Layer 4 of a small transformer language model trained on English Wikipedia (9 layers, counted from 0, width 96).
In attention head 0, each number of a token's query is one row of weights dot the token's vector x. The head spreads its attention over the tokens so far by the softmax of query dot key.

Query weights of the head. A number n stands for (n - 500) times 0.0011.
q0: 332 494 519 557 542 469 525 469 562 492 506 515 556 497 470 579 413 590 483 514 497 509 409 538 477 464 525 421 440 451 460 437 569 365 527 586 525 463 524 508 506 463 506 440 473 461 567 535 413 652 567 511 463 528 527 539 515 538 480 542 469 375 497 500 506 513 498 491 512 357 447 509 495 620 398 440 462 502 511 458 423 445 529 496 556 526 461 500 533 400 500 475 573 545 382 453
q1: 570 561 504 457 445 551 658 507 487 514 513 478 440 505 401 468 465 518 520 394 492 575 428 501 509 472 431 513 475 427 589 622 472 608 600 469 400 518 468 499 380 536 494 464 541 510 506 505 580 374 432 421 419 605 619 432 583 503 454 486 515 528 431 574 474 522 478 495 565 530 652 503 430 552 515 524 523 519 578 532 458 455 531 462 498 538 486 529 386 498 402 533 488 619 633 461
q2: 466 560 526 525 496 481 420 522 548 533 542 521 552 522 564 460 430 579 555 433 536 449 552 534 436 442 462 527 520 520 489 545 442 574 490 453 537 446 460 554 533 572 490 511 542 466 372 480 512 525 560 487 462 482 551 461 432 398 485 522 500 553 502 586 520 516 558 525 453 569 566 515 484 414 448 495 522 412 484 493 471 573 557 446 537 472 505 410 519 520 528 476 488 480 481 499
q3: 435 470 460 485 487 455 560 436 555 444 440 550 494 519 433 572 572 466 451 487 488 495 528 423 563 476 532 435 472 431 383 458 623 503 420 594 383 566 452 596 567 498 544 524 547 542 452 512 565 563 340 571 549 492 467 474 484 540 457 529 582 510 463 498 452 500 538 363 525 524 559 463 457 576 484 482 526 532 499 548 464 476 557 473 582 506 506 549 510 527 445 518 485 594 535 477
q4: 556 476 431 467 557 469 550 522 578 516 331 548 546 477 585 499 455 520 582 555 528 548 495 540 486 509 538 505 456 495 588 523 445 520 558 498 455 620 592 524 499 495 549 439 452 475 532 580 583 555 566 348 458 567 566 519 469 417 481 409 556 516 447 491 493 475 524 538 467 557 487 507 427 514 493 434 556 461 511 586 538 529 592 428 469 507 496 449 494 495 495 558 417 559 543 532
q5: 462 447 530 575 372 451 516 536 431 508 416 426 464 491 521 650 553 597 429 458 551 514 449 450 598 413 545 473 495 616 559 454 489 473 433 600 493 498 561 592 560 456 364 582 520 619 524 559 473 501 418 479 565 564 464 531 553 532 464 429 523 332 507 431 500 525 534 465 500 509 481 526 564 509 499 464 462 493 615 533 472 494 495 465 479 496 584 521 506 575 446 485 505 477 645 589
q6: 231 374 591 550 402 547 460 486 484 471 476 551 664 623 416 534 565 492 469 483 472 229 497 555 444 495 569 527 505 573 557 401 480 578 606 512 591 553 449 465 542 379 547 473 546 496 566 553 470 412 549 428 538 312 562 473 404 417 565 486 453 501 544 403 603 646 521 555 559 613 464 452 651 402 445 550 536 494 702 541 427 414 602 512 370 514 395 477 655 506 580 517 504 437 504 416
q7: 473 457 440 583 488 441 464 424 569 528 511 562 557 368 643 512 470 581 452 526 489 489 494 527 474 458 532 471 565 604 527 445 580 512 447 488 447 589 425 546 568 533 421 574 500 500 416 533 549 486 575 543 525 474 589 534 568 539 537 487 566 505 523 531 512 523 598 529 478 484 486 476 454 373 379 456 535 485 492 503 618 421 492 526 389 424 438 409 548 363 516 557 441 514 490 557
q8: 574 541 405 394 544 556 563 548 534 524 525 464 634 520 465 510 500 497 703 515 488 517 661 592 482 475 434 531 363 541 546 489 504 456 483 524 520 538 465 414 527 528 448 450 570 451 503 462 530 589 425 379 544 527 551 457 564 540 453 578 479 484 524 503 421 419 367 527 447 473 445 416 394 618 516 411 378 455 478 487 530 518 464 481 556 443 461 550 423 570 339 432 378 525 495 573
q9: 501 479 363 616 601 507 540 676 555 528 404 475 489 464 441 563 488 408 574 527 416 531 504 516 458 465 585 447 567 577 537 315 419 505 475 389 570 436 665 420 511 497 615 510 513 488 380 558 473 355 585 505 461 612 541 529 510 419 542 474 465 335 480 499 518 432 537 620 573 608 448 474 512 491 483 494 505 549 540 485 599 459 501 520 426 377 487 519 474 506 507 559 477 518 408 539
q10: 566 367 502 464 543 377 297 495 462 649 564 479 519 410 591 442 594 565 678 608 679 558 516 537 281 624 517 387 490 485 568 608 666 390 340 570 462 353 690 494 417 400 263 441 479 552 337 588 514 396 409 578 559 576 473 605 494 725 516 690 657 620 555 622 460 546 520 569 427 672 427 569 698 665 481 320 540 438 510 404 709 566 518 557 596 569 730 526 656 589 458 303 527 476 492 527
q11: 464 325 587 649 471 307 546 232 511 554 579 568 560 571 556 542 156 563 387 192 654 298 573 434 561 446 512 450 665 646 469 439 389 731 487 221 379 690 351 547 691 373 465 705 713 538 518 402 400 458 428 459 612 410 630 488 510 603 568 579 480 517 605 165 595 443 347 440 438 254 523 496 571 314 363 566 607 713 325 602 560 274 333 607 277 145 230 279 353 397 546 660 589 536 349 526
q12: 548 560 565 595 383 481 439 486 495 431 484 599 462 561 576 501 488 512 458 383 538 423 490 489 430 443 430 534 634 463 412 397 432 464 507 525 433 633 502 523 537 497 482 571 585 552 574 461 490 542 569 525 573 526 490 540 500 596 360 601 487 462 700 474 352 608 446 483 532 511 419 566 486 430 474 451 453 509 548 415 549 434 556 404 423 386 603 484 345 562 515 482 475 548 563 468
q13: 508 490 527 533 469 441 505 503 549 569 456 613 444 463 485 460 512 555 627 597 600 470 599 573 473 529 558 563 448 494 606 527 486 485 483 429 477 525 505 508 617 481 523 415 504 403 604 661 619 476 624 645 503 490 488 483 458 557 636 629 465 406 446 595 573 475 606 456 496 445 418 641 481 501 448 538 502 438 496 480 475 541 424 573 551 543 535 549 496 516 570 406 481 375 652 493
q14: 527 406 483 468 416 626 519 524 532 470 621 392 518 559 512 555 523 542 443 418 286 402 494 529 384 306 463 435 562 440 518 407 589 452 479 469 537 582 469 492 532 453 424 358 447 564 438 515 474 428 498 550 486 437 502 577 497 494 538 682 527 547 572 510 357 505 428 509 502 466 406 541 677 489 423 599 515 476 591 356 576 480 548 471 526 524 547 402 574 536 445 487 457 490 317 392
q15: 356 456 360 379 477 430 504 621 473 605 613 536 479 499 625 474 594 487 460 462 440 619 427 439 419 630 555 445 473 529 521 500 553 557 480 624 451 480 578 520 553 532 522 416 507 502 552 529 481 450 433 480 471 477 397 481 554 364 697 547 564 455 578 531 480 605 556 379 501 432 558 521 424 314 578 468 531 585 488 463 504 501 516 525 456 482 572 457 667 538 562 456 593 534 509 556
q16: 475 531 511 476 520 493 482 557 558 545 501 441 487 546 534 391 473 565 540 491 372 466 575 524 538 405 463 454 532 511 539 612 414 526 522 492 609 574 432 453 448 589 555 563 407 487 461 510 492 496 588 483 529 525 414 456 512 410 573 498 581 568 563 548 485 479 458 612 523 585 507 522 418 455 541 488 576 439 484 524 512 549 458 468 476 486 415 432 480 525 516 540 540 543 442 469
q17: 493 529 514 487 496 497 521 483 486 481 538 502 470 513 472 549 484 405 512 548 554 542 425 492 500 516 507 473 478 461 522 412 601 447 393 506 443 560 543 495 574 431 503 562 477 549 500 520 555 496 447 510 529 472 487 517 513 552 478 473 467 467 534 449 610 575 532 362 503 493 495 475 540 559 505 517 477 517 533 527 483 516 483 454 564 472 494 568 525 539 502 467 530 474 505 554
q18: 527 497 434 448 512 553 540 415 526 529 606 449 496 500 523 536 579 470 528 574 564 554 479 498 334 591 421 489 463 505 547 553 549 363 361 561 516 555 599 431 455 542 458 569 511 511 535 521 493 439 585 366 428 612 576 530 670 559 526 529 476 486 464 463 570 450 520 503 537 494 507 693 362 568 414 420 470 491 499 597 529 530 457 338 507 478 458 432 461 596 548 537 498 600 560 685
q19: 439 588 593 424 552 562 482 503 473 479 554 455 460 571 514 529 500 366 456 376 526 529 454 531 493 414 554 503 646 384 491 493 441 545 591 590 423 494 468 537 518 624 501 588 430 557 458 497 580 365 425 538 587 510 544 640 492 453 405 484 442 429 461 477 511 503 472 437 555 398 435 449 358 478 425 602 512 445 584 442 501 469 488 404 500 526 445 454 457 508 366 493 575 529 564 375
q20: 475 398 404 429 494 462 493 419 680 460 561 721 500 467 394 449 694 419 438 563 495 500 426 424 441 448 422 520 557 439 518 471 497 575 518 636 483 442 416 372 550 532 617 475 524 423 584 570 539 470 457 387 495 403 488 571 429 420 619 667 533 481 404 595 468 463 536 650 381 369 396 571 526 490 542 635 509 584 506 472 551 552 451 587 464 618 571 531 426 367 496 475 587 392 446 408
q21: 405 783 304 412 420 491 530 678 473 466 735 486 372 706 529 478 194 411 450 424 329 395 697 451 544 531 454 188 486 186 530 526 188 507 661 582 559 588 429 646 808 437 509 499 693 496 754 592 487 459 625 469 449 467 315 387 274 14 485 464 489 464 212 105 544 681 550 669 792 492 736 583 738 463 758 511 540 671 698 675 139 744 691 550 516 668 289 613 696 596 676 275 531 421 604 347
q22: 476 472 465 444 621 612 514 486 435 625 458 579 493 500 480 581 454 574 615 542 517 586 470 456 486 598 473 492 558 510 387 496 677 460 489 460 428 525 403 526 409 504 499 492 394 559 579 606 573 614 514 435 492 492 470 554 447 364 516 666 540 489 494 565 577 444 499 563 440 435 480 476 542 597 591 427 477 476 481 466 478 466 465 453 636 596 537 463 416 597 486 565 476 489 618 552
q23: 367 479 425 486 383 441 544 498 426 466 541 482 498 604 394 566 496 426 464 442 461 381 455 535 472 479 567 523 577 465 461 442 496 498 512 600 488 537 525 512 476 527 432 578 615 455 530 459 513 561 399 512 605 423 545 402 507 498 467 482 559 489 520 399 440 499 504 454 473 484 587 500 512 494 516 536 542 629 505 478 436 422 542 667 510 516 495 470 600 564 433 494 490 525 489 477
q24: 467 372 556 436 501 562 360 678 443 417 459 347 437 585 488 607 458 553 485 516 565 498 453 366 497 567 573 354 476 549 522 528 472 431 436 488 540 475 486 381 544 405 510 502 440 404 502 454 330 498 546 594 503 522 416 501 489 412 466 470 522 404 568 430 521 570 585 399 400 560 470 464 559 362 524 442 506 591 583 513 548 567 499 428 485 438 489 446 520 415 474 592 511 460 440 439
q25: 516 485 516 398 588 510 500 539 555 546 477 515 440 531 537 509 485 472 506 550 526 558 568 606 574 672 503 451 483 518 533 487 399 450 573 492 410 563 515 541 458 518 530 473 558 444 486 595 578 556 505 444 450 387 513 507 524 601 487 465 550 580 453 436 452 527 587 345 461 463 579 441 510 436 537 553 551 507 483 464 431 510 633 417 466 627 426 475 473 495 532 407 526 426 515 435
q26: 532 445 517 427 396 556 564 376 520 598 550 489 481 628 545 537 531 612 548 488 428 537 607 508 571 549 580 526 548 533 557 552 525 582 411 437 629 586 598 535 519 475 444 580 574 484 564 383 578 502 473 592 451 542 419 382 363 467 522 380 501 545 438 479 389 486 524 529 543 549 502 496 571 569 579 646 490 443 497 400 496 509 611 496 581 583 508 516 658 425 520 427 480 512 388 485
q27: 541 508 502 415 523 437 489 312 624 315 617 562 571 621 506 511 496 545 595 555 422 493 499 395 553 545 437 454 375 529 437 451 470 537 405 535 465 531 444 478 478 537 484 548 665 541 505 515 380 491 375 525 526 516 574 339 560 475 485 508 462 345 393 446 482 505 471 581 559 532 644 623 428 500 372 528 457 511 378 452 577 494 479 473 477 398 505 502 636 554 490 473 550 589 363 484
q28: 578 467 408 432 572 652 477 525 439 563 395 607 426 559 301 412 561 459 505 449 616 562 376 409 400 417 640 442 482 562 535 556 442 566 595 558 540 394 697 351 402 517 596 619 633 409 557 479 642 404 445 433 399 527 481 456 563 568 587 403 644 580 417 484 484 499 526 581 409 403 573 712 512 486 529 334 485 432 520 550 473 530 469 433 610 624 492 499 440 645 485 495 396 420 609 539
q29: 522 496 436 352 458 559 391 526 465 450 382 383 452 396 416 597 537 451 438 500 633 582 568 471 447 521 595 539 500 528 540 533 636 426 560 477 517 463 446 444 552 619 403 517 580 494 423 490 583 435 342 400 393 393 517 459 415 473 458 419 549 471 582 571 516 496 415 362 630 519 484 402 531 526 465 383 445 411 457 532 630 400 543 373 498 615 471 555 495 502 388 569 452 586 544 456
q30: 606 444 490 497 479 504 551 473 610 475 373 483 471 536 562 427 454 412 394 542 505 561 403 603 430 369 478 572 514 521 354 473 444 506 580 561 429 475 446 678 411 550 476 512 479 484 537 475 520 461 422 498 476 427 702 346 593 424 491 560 510 599 362 508 507 591 480 534 471 393 509 429 432 619 477 488 588 536 534 441 455 471 486 405 437 495 594 588 463 565 447 389 447 592 558 489
q31: 424 338 547 514 368 623 517 464 516 607 263 528 520 285 530 425 536 348 532 596 447 468 405 433 612 503 554 550 550 534 645 533 461 531 501 487 412 657 573 373 492 629 608 555 568 488 455 611 607 522 426 419 564 469 507 433 477 497 428 455 474 496 540 596 644 551 496 538 401 586 485 497 485 678 564 576 290 451 476 438 432 385 676 337 573 537 625 494 458 461 432 475 485 561 574 576

Each question shows a short text with each token's key, already scaled and adjusted for position as the last token sees it. A number n stands for (n - 500) times 0.0064.

Then comes the last token's vector x. A number n stands for (n - 500) times 0.01.

0 "ts": 476 458 474 445 602 429 579 462 571 512 511 496 503 476 436 493 566 657 445 520 508 515 536 220 367 506 497 431 559 424 521 512
1 " |": 495 474 530 449 582 439 553 360 596 548 510 510 570 529 440 502 464 602 465 539 479 515 553 217 415 571 547 486 493 473 545 478
2 " L": 494 424 647 374 642 369 574 482 537 529 497 492 480 498 489 494 358 459 427 519 477 513 569 230 386 471 485 518 521 490 497 504
3 " 7": 552 445 618 403 600 474 539 460 543 503 504 496 522 506 503 478 396 401 520 535 447 514 579 168 413 487 480 453 545 520 488 464
4 "–": 566 477 631 407 561 390 561 441 613 515 529 488 537 531 511 477 511 435 506 523 476 508 608 245 370 436 459 414 529 534 461 503
5 "2": 488 502 570 446 571 499 578 452 598 502 488 500 533 510 466 489 681 374 540 523 460 509 579 226 395 473 507 401 567 550 487 493
6 "1": 410 527 585 463 576 476 594 470 587 510 503 497 551 488 476 496 570 419 542 545 466 509 568 249 391 491 476 408 581 550 468 482
x: 544 568 370 448 613 481 431 468 586 729 387 631 581 506 887 416 457 375 491 633 389 755 468 533 493 515 335 481 588 449 613 479 393 468 368 500 556 510 407 443 559 499 616 381 519 565 406 485 482 639 575 531 310 494 496 515 504 415 451 516 420 505 437 621 463 485 493 721 509 448 350 509 402 465 538 485 460 541 240 328 642 674 560 468 347 525 453 550 568 419 448 439 507 411 445 508
Which token does the last token look at most? 2 " L"

0 "ce": 475 492 466 472 547 435 555 452 590 482 499 492 510 487 449 500 518 661 439 551 468 510 548 292 339 525 504 423 553 488 543 461
1 " of": 490 496 531 430 563 443 506 471 617 519 468 495 480 484 472 505 513 613 450 566 484 511 548 219 385 555 510 436 527 511 551 502
2 " f": 527 435 599 430 628 449 525 455 551 504 473 485 511 474 486 487 366 489 429 545 455 510 560 272 409 492 522 447 555 488 492 467
3 "os": 517 455 626 370 643 400 492 496 484 469 483 495 533 482 485 512 456 430 395 519 440 503 525 290 375 476 503 438 548 492 494 429
4 "s": 549 491 552 409 581 396 545 516 548 512 493 497 494 495 454 488 531 358 453 502 506 514 581 243 385 464 466 496 548 452 488 513
5 "il": 478 490 589 385 621 374 532 498 513 522 502 507 492 508 440 528 550 401 500 492 481 512 553 264 356 436 508 438 559 462 527 491
6 " ": 461 530 630 443 621 487 514 505 550 442 492 509 523 494 463 531 622 448 560 458 480 513 566 282 401 426 516 438 527 502 505 472
x: 600 599 297 565 497 588 359 546 511 514 596 487 480 351 669 441 591 470 523 617 393 583 482 477 634 455 502 451 403 432 601 733 448 351 447 485 542 567 465 464 482 627 566 574 554 450 639 528 874 524 512 354 551 320 417 504 417 551 311 624 563 490 567 564 658 504 435 462 529 561 459 539 527 543 571 352 517 236 354 375 533 521 657 443 388 773 514 616 577 569 690 451 486 583 376 455
Which token does the last token look at most? 1 " of"

0 "$": 479 506 464 442 585 405 551 445 600 534 495 496 548 536 500 497 533 622 453 550 472 517 553 202 403 528 505 434 511 561 524 460
1 "7": 448 457 561 450 544 472 586 451 574 482 497 500 527 492 464 486 384 563 492 560 450 511 531 240 382 493 462 443 565 547 474 449
2 "9": 515 452 575 466 548 472 575 444 583 489 517 499 537 485 455 496 360 493 502 551 446 511 535 241 385 482 467 435 566 532 475 452
3 " m": 567 467 656 406 640 410 561 472 581 488 486 499 542 481 464 457 440 424 463 498 454 508 555 275 364 477 511 435 532 454 499 491
4 "ill": 524 436 602 418 599 422 522 472 532 534 539 493 487 497 446 557 523 426 483 500 459 517 542 245 396 421 479 456 519 524 467 446
5 "ion": 517 494 548 459 597 494 557 490 602 475 483 490 492 493 498 456 621 306 542 535 483 508 595 224 374 490 501 440 533 475 496 451
6 ")": 485 517 554 424 554 461 565 446 605 515 483 494 537 474 458 506 531 342 505 488 521 513 577 197 414 541 520 481 521 499 530 432
x: 575 632 434 630 518 608 563 581 555 513 503 297 332 633 603 529 588 464 504 552 400 634 643 616 527 629 386 422 561 492 564 437 379 426 543 548 481 596 476 491 502 592 350 503 534 428 584 463 497 563 461 471 325 377 524 362 409 439 351 638 439 538 330 465 582 548 452 569 505 324 486 322 384 609 625 487 518 338 523 452 604 491 601 244 355 745 570 765 469 416 573 572 531 470 513 575
Which token does the last token look at most, and with what share of its attention? 0 "$", with about 50%

0 "k": 459 465 511 450 620 443 545 458 532 594 503 495 479 468 421 504 521 676 418 538 436 516 457 158 368 472 483 386 574 441 481 470
1 ";": 496 468 529 442 594 425 573 364 619 566 499 508 558 514 426 491 450 653 451 534 496 517 536 150 400 568 562 464 502 488 557 497
2 " ": 473 446 668 396 615 495 539 463 577 452 505 507 554 525 447 546 311 492 432 498 458 515 606 183 385 397 546 442 518 488 486 462
3 "ed": 512 400 720 332 588 371 513 415 564 486 462 494 489 609 488 571 391 471 472 582 462 505 626 294 367 409 546 505 485 566 562 465
4 "it": 552 463 708 420 602 412 568 484 520 482 496 490 501 466 482 455 587 358 430 553 450 508 583 177 328 464 469 383 580 512 466 433
5 ";": 484 472 577 416 592 398 575 399 625 557 495 508 547 511 423 487 552 335 508 505 500 516 559 136 396 555 550 468 498 492 547 507
6 " |": 476 512 568 412 610 389 556 393 600 588 514 513 575 538 436 510 503 362 526 493 511 513 581 140 392 577 564 494 484 457 542 485
x: 524 565 419 460 539 554 470 555 606 552 532 492 578 779 437 495 631 503 547 528 485 384 589 501 524 501 270 527 480 557 549 436 441 521 473 550 641 300 485 382 532 569 364 282 570 433 571 434 540 569 579 523 274 305 509 380 448 405 510 648 548 466 357 591 591 582 375 465 426 334 326 471 434 537 586 405 472 447 555 530 564 495 540 356 517 626 622 561 414 429 367 440 401 549 449 490
Which token does the last token look at most, and with what share of its attention? 3 "ed", with about 40%

0 " 5": 438 473 566 461 548 478 583 421 589 518 528 497 534 519 488 480 556 644 452 573 432 518 554 138 343 498 457 439 565 545 453 464
1 "9": 449 448 602 482 523 495 601 420 619 481 542 495 549 471 466 480 388 564 478 548 454 513 520 188 343 467 448 407 588 521 464 454
2 ",": 513 422 508 344 555 418 578 425 639 552 509 493 532 500 471 468 409 590 458 557 481 516 588 144 345 510 486 417 516 532 511 480
3 "0": 587 456 621 445 584 503 583 436 601 495 496 504 526 484 447 495 449 379 548 560 432 516 498 224 338 511 477 391 585 516 476 494
4 "4": 564 471 568 443 553 503 594 434 610 472 507 503 541 468 453 465 618 375 561 540 457 513 508 198 342 493 461 381 596 542 485 467
5 "5": 485 496 560 444 564 483 595 447 613 503 519 502 549 468 456 477 664 353 550 535 462 513 497 193 342 494 445 387 603 531 476 446
6 " |": 479 510 550 420 601 388 575 398 616 598 511 517 585 524 427 486 495 333 538 496 502 513 563 159 373 597 552 486 494 474 560 500
x: 533 471 447 498 614 579 565 555 622 548 530 527 665 794 483 512 622 576 530 524 491 393 588 495 537 523 264 496 389 509 505 446 447 470 483 473 614 314 412 372 569 537 428 198 562 420 511 405 502 569 567 526 303 274 535 474 373 362 522 613 449 456 375 578 573 556 415 405 454 380 308 441 493 551 667 451 397 463 510 571 619 500 549 438 478 610 534 533 448 460 410 500 394 514 440 476
Which token does the last token look at most, and with what share of its attention? 2 ",", with about 50%

0 " |": 480 507 520 457 596 424 559 326 605 584 513 506 585 542 441 502 484 633 456 556 461 517 576 130 415 575 546 475 497 468 532 476
1 " 3": 442 458 583 416 583 472 563 402 570 481 511 496 561 533 473 500 417 551 471 539 418 516 621 93 376 509 472 482 558 569 471 464
2 "2": 518 445 602 446 548 493 589 417 604 484 515 498 542 488 469 496 318 491 511 541 438 514 564 132 342 492 467 410 564 539 460 474
3 "6": 584 448 591 442 547 467 608 441 602 505 519 495 544 475 458 487 457 448 510 543 454 512 535 141 350 483 449 421 588 545 464 439
4 ",": 547 423 565 321 563 400 567 454 632 556 503 492 533 499 489 486 559 355 480 509 483 513 602 114 356 497 481 423 515 542 490 489
5 "5": 490 517 524 395 568 492 587 430 603 483 507 505 540 471 443 482 695 363 569 544 459 513 494 181 349 494 449 402 590 545 476 481
6 "5": 420 539 505 406 577 482 592 444 608 498 513 502 539 466 446 480 582 388 563 526 464 514 504 169 347 491 447 401 589 535 477 466
x: 480 587 310 553 653 496 472 552 562 680 541 530 575 604 817 555 390 463 509 602 492 793 519 648 534 542 418 514 443 408 554 498 358 464 535 485 578 549 496 460 573 465 657 467 475 545 396 397 526 539 556 463 269 432 525 490 457 381 419 552 382 565 439 523 489 463 392 591 402 573 217 561 554 536 697 459 533 521 353 359 634 584 603 433 425 561 462 422 490 475 532 512 457 507 525 534
Which token does the last token look at most? 4 ","

0 "ch": 484 472 458 392 576 467 541 485 581 502 496 495 514 469 426 513 479 628 390 500 434 516 493 177 303 516 488 368 563 472 514 443
1 "ar": 477 437 538 427 575 460 568 490 566 515 496 485 514 414 470 483 421 657 390 557 480 510 542 179 312 454 454 414 607 481 426 444
2 "g": 515 456 572 436 582 420 542 460 528 554 525 485 533 423 391 492 341 496 459 498 481 515 491 172 304 433 458 396 516 416 494 442
3 "ed": 524 409 589 385 571 435 547 449 591 510 467 493 470 473 435 532 415 491 498 547 466 512 518 89 335 468 478 471 485 476 583 441
4 " th": 569 458 654 282 648 438 504 473 550 518 501 498 541 471 448 486 623 427 430 491 442 516 581 203 295 498 475 464 508 561 522 445
5 "re": 474 495 591 328 669 398 592 467 505 541 510 480 533 524 462 467 615 251 501 488 476 509 602 150 341 498 513 452 523 432 462 533
6 "e": 470 533 593 414 627 451 562 445 618 513 471 501 530 426 479 447 543 321 508 527 521 515 511 134 333 483 517 430 581 478 496 508
x: 454 612 362 527 580 684 534 604 486 467 485 419 579 575 553 177 424 599 523 552 603 517 572 525 470 461 406 274 626 356 592 652 502 711 405 537 469 425 435 491 428 401 353 374 483 625 312 645 518 417 540 408 444 444 427 530 391 493 660 560 507 596 563 631 618 626 448 723 397 445 466 457 503 432 528 475 464 542 382 605 577 677 683 359 411 626 462 379 353 463 643 617 352 492 565 552
Which token does the last token look at most? 5 "re"

0 " m": 418 468 525 405 631 402 558 435 566 491 498 498 547 484 472 479 519 596 394 550 416 509 560 252 354 488 515 457 535 472 481 492
1 "ill": 469 479 537 412 583 432 521 457 533 538 536 495 488 490 448 563 473 671 428 543 437 519 545 221 385 427 483 460 516 536 452 454
2 "ion": 491 420 592 474 591 505 560 474 604 481 486 487 494 491 497 456 370 541 500 551 462 509 585 203 359 486 496 432 540 477 483 445
3 " e": 552 428 637 382 658 385 577 492 571 491 509 516 512 484 495 496 453 423 431 479 465 509 584 268 340 486 547 466 492 456 519 512
4 "u": 548 461 606 364 635 459 534 521 528 509 483 512 454 504 507 577 487 375 498 582 456 511 515 221 361 438 504 469 576 533 456 438
5 "ro": 497 504 606 396 648 484 599 511 578 474 510 494 486 467 474 479 631 366 505 507 477 508 532 223 326 458 479 425 530 467 467 463
6 "s": 477 534 616 428 601 417 565 493 594 497 502 491 503 483 414 498 570 427 457 492 500 510 571 215 392 402 458 434 569 449 500 472
x: 399 594 487 551 580 583 498 515 513 600 486 442 541 342 505 369 436 497 421 441 582 597 471 622 417 397 460 333 386 450 627 440 556 543 533 486 310 533 537 531 513 507 565 598 496 404 355 604 553 402 571 261 430 377 629 435 430 402 410 465 481 665 519 549 601 457 416 571 441 652 520 503 226 500 454 584 307 254 502 492 652 598 624 323 411 422 760 466 421 422 548 640 405 495 620 429
Which token does the last token look at most? 5 "ro"

0 "|": 486 484 506 467 582 445 531 374 575 499 557 503 534 541 480 493 473 595 479 506 453 511 563 259 434 540 526 508 475 475 520 504
1 " G": 467 450 542 403 606 409 542 452 541 498 522 492 490 503 492 478 447 536 393 516 461 507 554 258 375 459 528 495 543 485 472 487
2 "ro": 527 457 615 388 658 461 547 500 488 500 526 490 481 529 459 490 370 485 425 501 456 505 503 334 367 456 514 444 492 449 468 536
3 "w": 547 456 559 447 593 420 539 481 531 473 477 503 495 499 489 505 460 445 433 583 493 509 578 244 413 407 489 437 543 478 487 464
4 "th": 545 469 589 415 527 464 551 532 526 544 509 504 525 453 456 495 601 429 426 503 479 507 587 280 324 478 497 479 549 500 506 474
5 " |": 487 485 548 431 577 422 540 402 578 543 517 507 549 542 452 493 527 430 496 500 502 508 552 234 419 566 554 490 488 495 537 500
6 " ": 462 522 620 455 620 495 526 483 542 474 511 504 539 512 473 514 613 433 540 452 483 511 583 231 424 441 500 459 515 502 476 457
x: 565 606 357 462 524 569 349 555 496 529 557 411 481 332 735 385 626 464 455 602 528 643 537 473 544 382 435 454 492 531 603 735 378 452 474 615 670 434 420 506 523 629 513 635 521 452 628 509 737 547 541 337 556 312 416 575 373 475 344 632 527 518 504 578 604 556 490 442 523 507 464 485 499 552 561 302 509 318 388 315 451 525 731 437 430 726 557 577 559 491 637 382 474 507 373 428
Which token does the last token look at most? 5 " |"

0 "|": 484 482 507 464 589 439 534 361 583 499 562 504 537 545 478 492 470 604 477 507 449 512 569 235 427 544 528 508 473 473 522 505
1 " 7": 443 449 546 482 598 488 560 445 536 495 508 498 506 526 481 486 417 561 461 551 450 513 563 180 407 515 472 488 536 543 505 458
2 " |": 519 464 515 435 578 423 566 398 579 569 522 508 536 547 457 459 445 537 450 550 499 512 544 217 396 556 528 487 488 515 530 516
3 " N": 546 470 635 414 642 401 540 471 510 539 508 488 484 504 490 468 423 365 422 516 478 510 544 219 383 462 500 504 513 467 433 513
4 "ov": 529 474 617 373 654 451 518 446 557 473 493 493 498 490 500 487 626 410 495 530 457 500 558 230 414 392 488 396 545 463 485 489
5 "ember": 493 497 620 415 550 420 553 472 584 522 508 500 504 519 452 480 557 365 458 477 487 510 555 199 375 476 509 408 521 489 509 470
6 " 8": 442 552 577 394 593 436 566 482 541 519 503 504 505 521 464 487 601 395 532 521 505 513 546 227 393 498 451 454 520 529 506 478
x: 552 629 501 485 612 563 451 537 554 743 466 532 529 542 753 427 435 516 539 588 426 741 541 574 548 455 233 541 509 507 392 619 302 464 564 325 499 486 602 431 506 370 565 548 475 529 387 398 539 522 555 495 365 491 554 576 526 388 441 539 606 453 415 642 499 465 328 518 529 518 394 541 505 654 729 497 463 414 443 353 630 673 536 409 509 650 549 551 521 561 555 421 451 432 403 561
Which token does the last token look at most, and with what share of its attention? 4 "ov", with about 40%

0 "em": 453 483 471 480 549 418 533 468 553 533 514 499 518 468 427 508 493 565 426 550 458 514 460 317 410 401 466 443 535 460 535 448
1 "s": 467 453 478 447 563 434 554 483 584 524 482 496 523 493 423 498 472 541 455 522 481 512 530 269 391 478 467 473 537 468 536 460
2 "le": 472 441 591 412 526 442 560 464 553 517 488 502 504 498 475 505 423 495 481 543 512 515 495 278 395 516 505 434 521 451 529 529
3 "y": 536 452 551 443 562 485 557 487 581 504 476 492 508 491 442 494 465 451 456 534 492 510 518 258 396 466 518 430 547 494 510 451
4 " L": 551 483 668 397 622 386 563 517 527 522 497 496 478 490 480 488 537 349 496 489 494 509 548 301 385 461 484 508 526 488 506 504
5 "ight": 523 493 609 374 530 432 507 519 533 543 492 488 518 481 505 454 589 361 477 518 476 508 567 259 380 447 522 433 545 483 479 460
6 " R": 450 541 632 435 667 393 558 490 526 514 506 495 472 505 481 492 557 421 537 467 485 504 592 273 385 465 491 491 509 477 468 486
x: 663 539 403 367 560 598 427 633 814 596 495 462 415 483 577 346 504 643 513 503 504 892 490 548 526 569 573 555 519 562 385 653 551 454 515 567 588 492 598 500 406 514 478 543 378 532 505 457 609 527 530 548 527 370 514 586 421 532 491 594 492 483 380 536 467 375 531 596 466 463 501 589 481 478 458 629 536 492 385 512 640 462 639 506 616 765 584 554 529 382 322 403 529 535 493 499
Which token does the last token look at most? 5 "ight"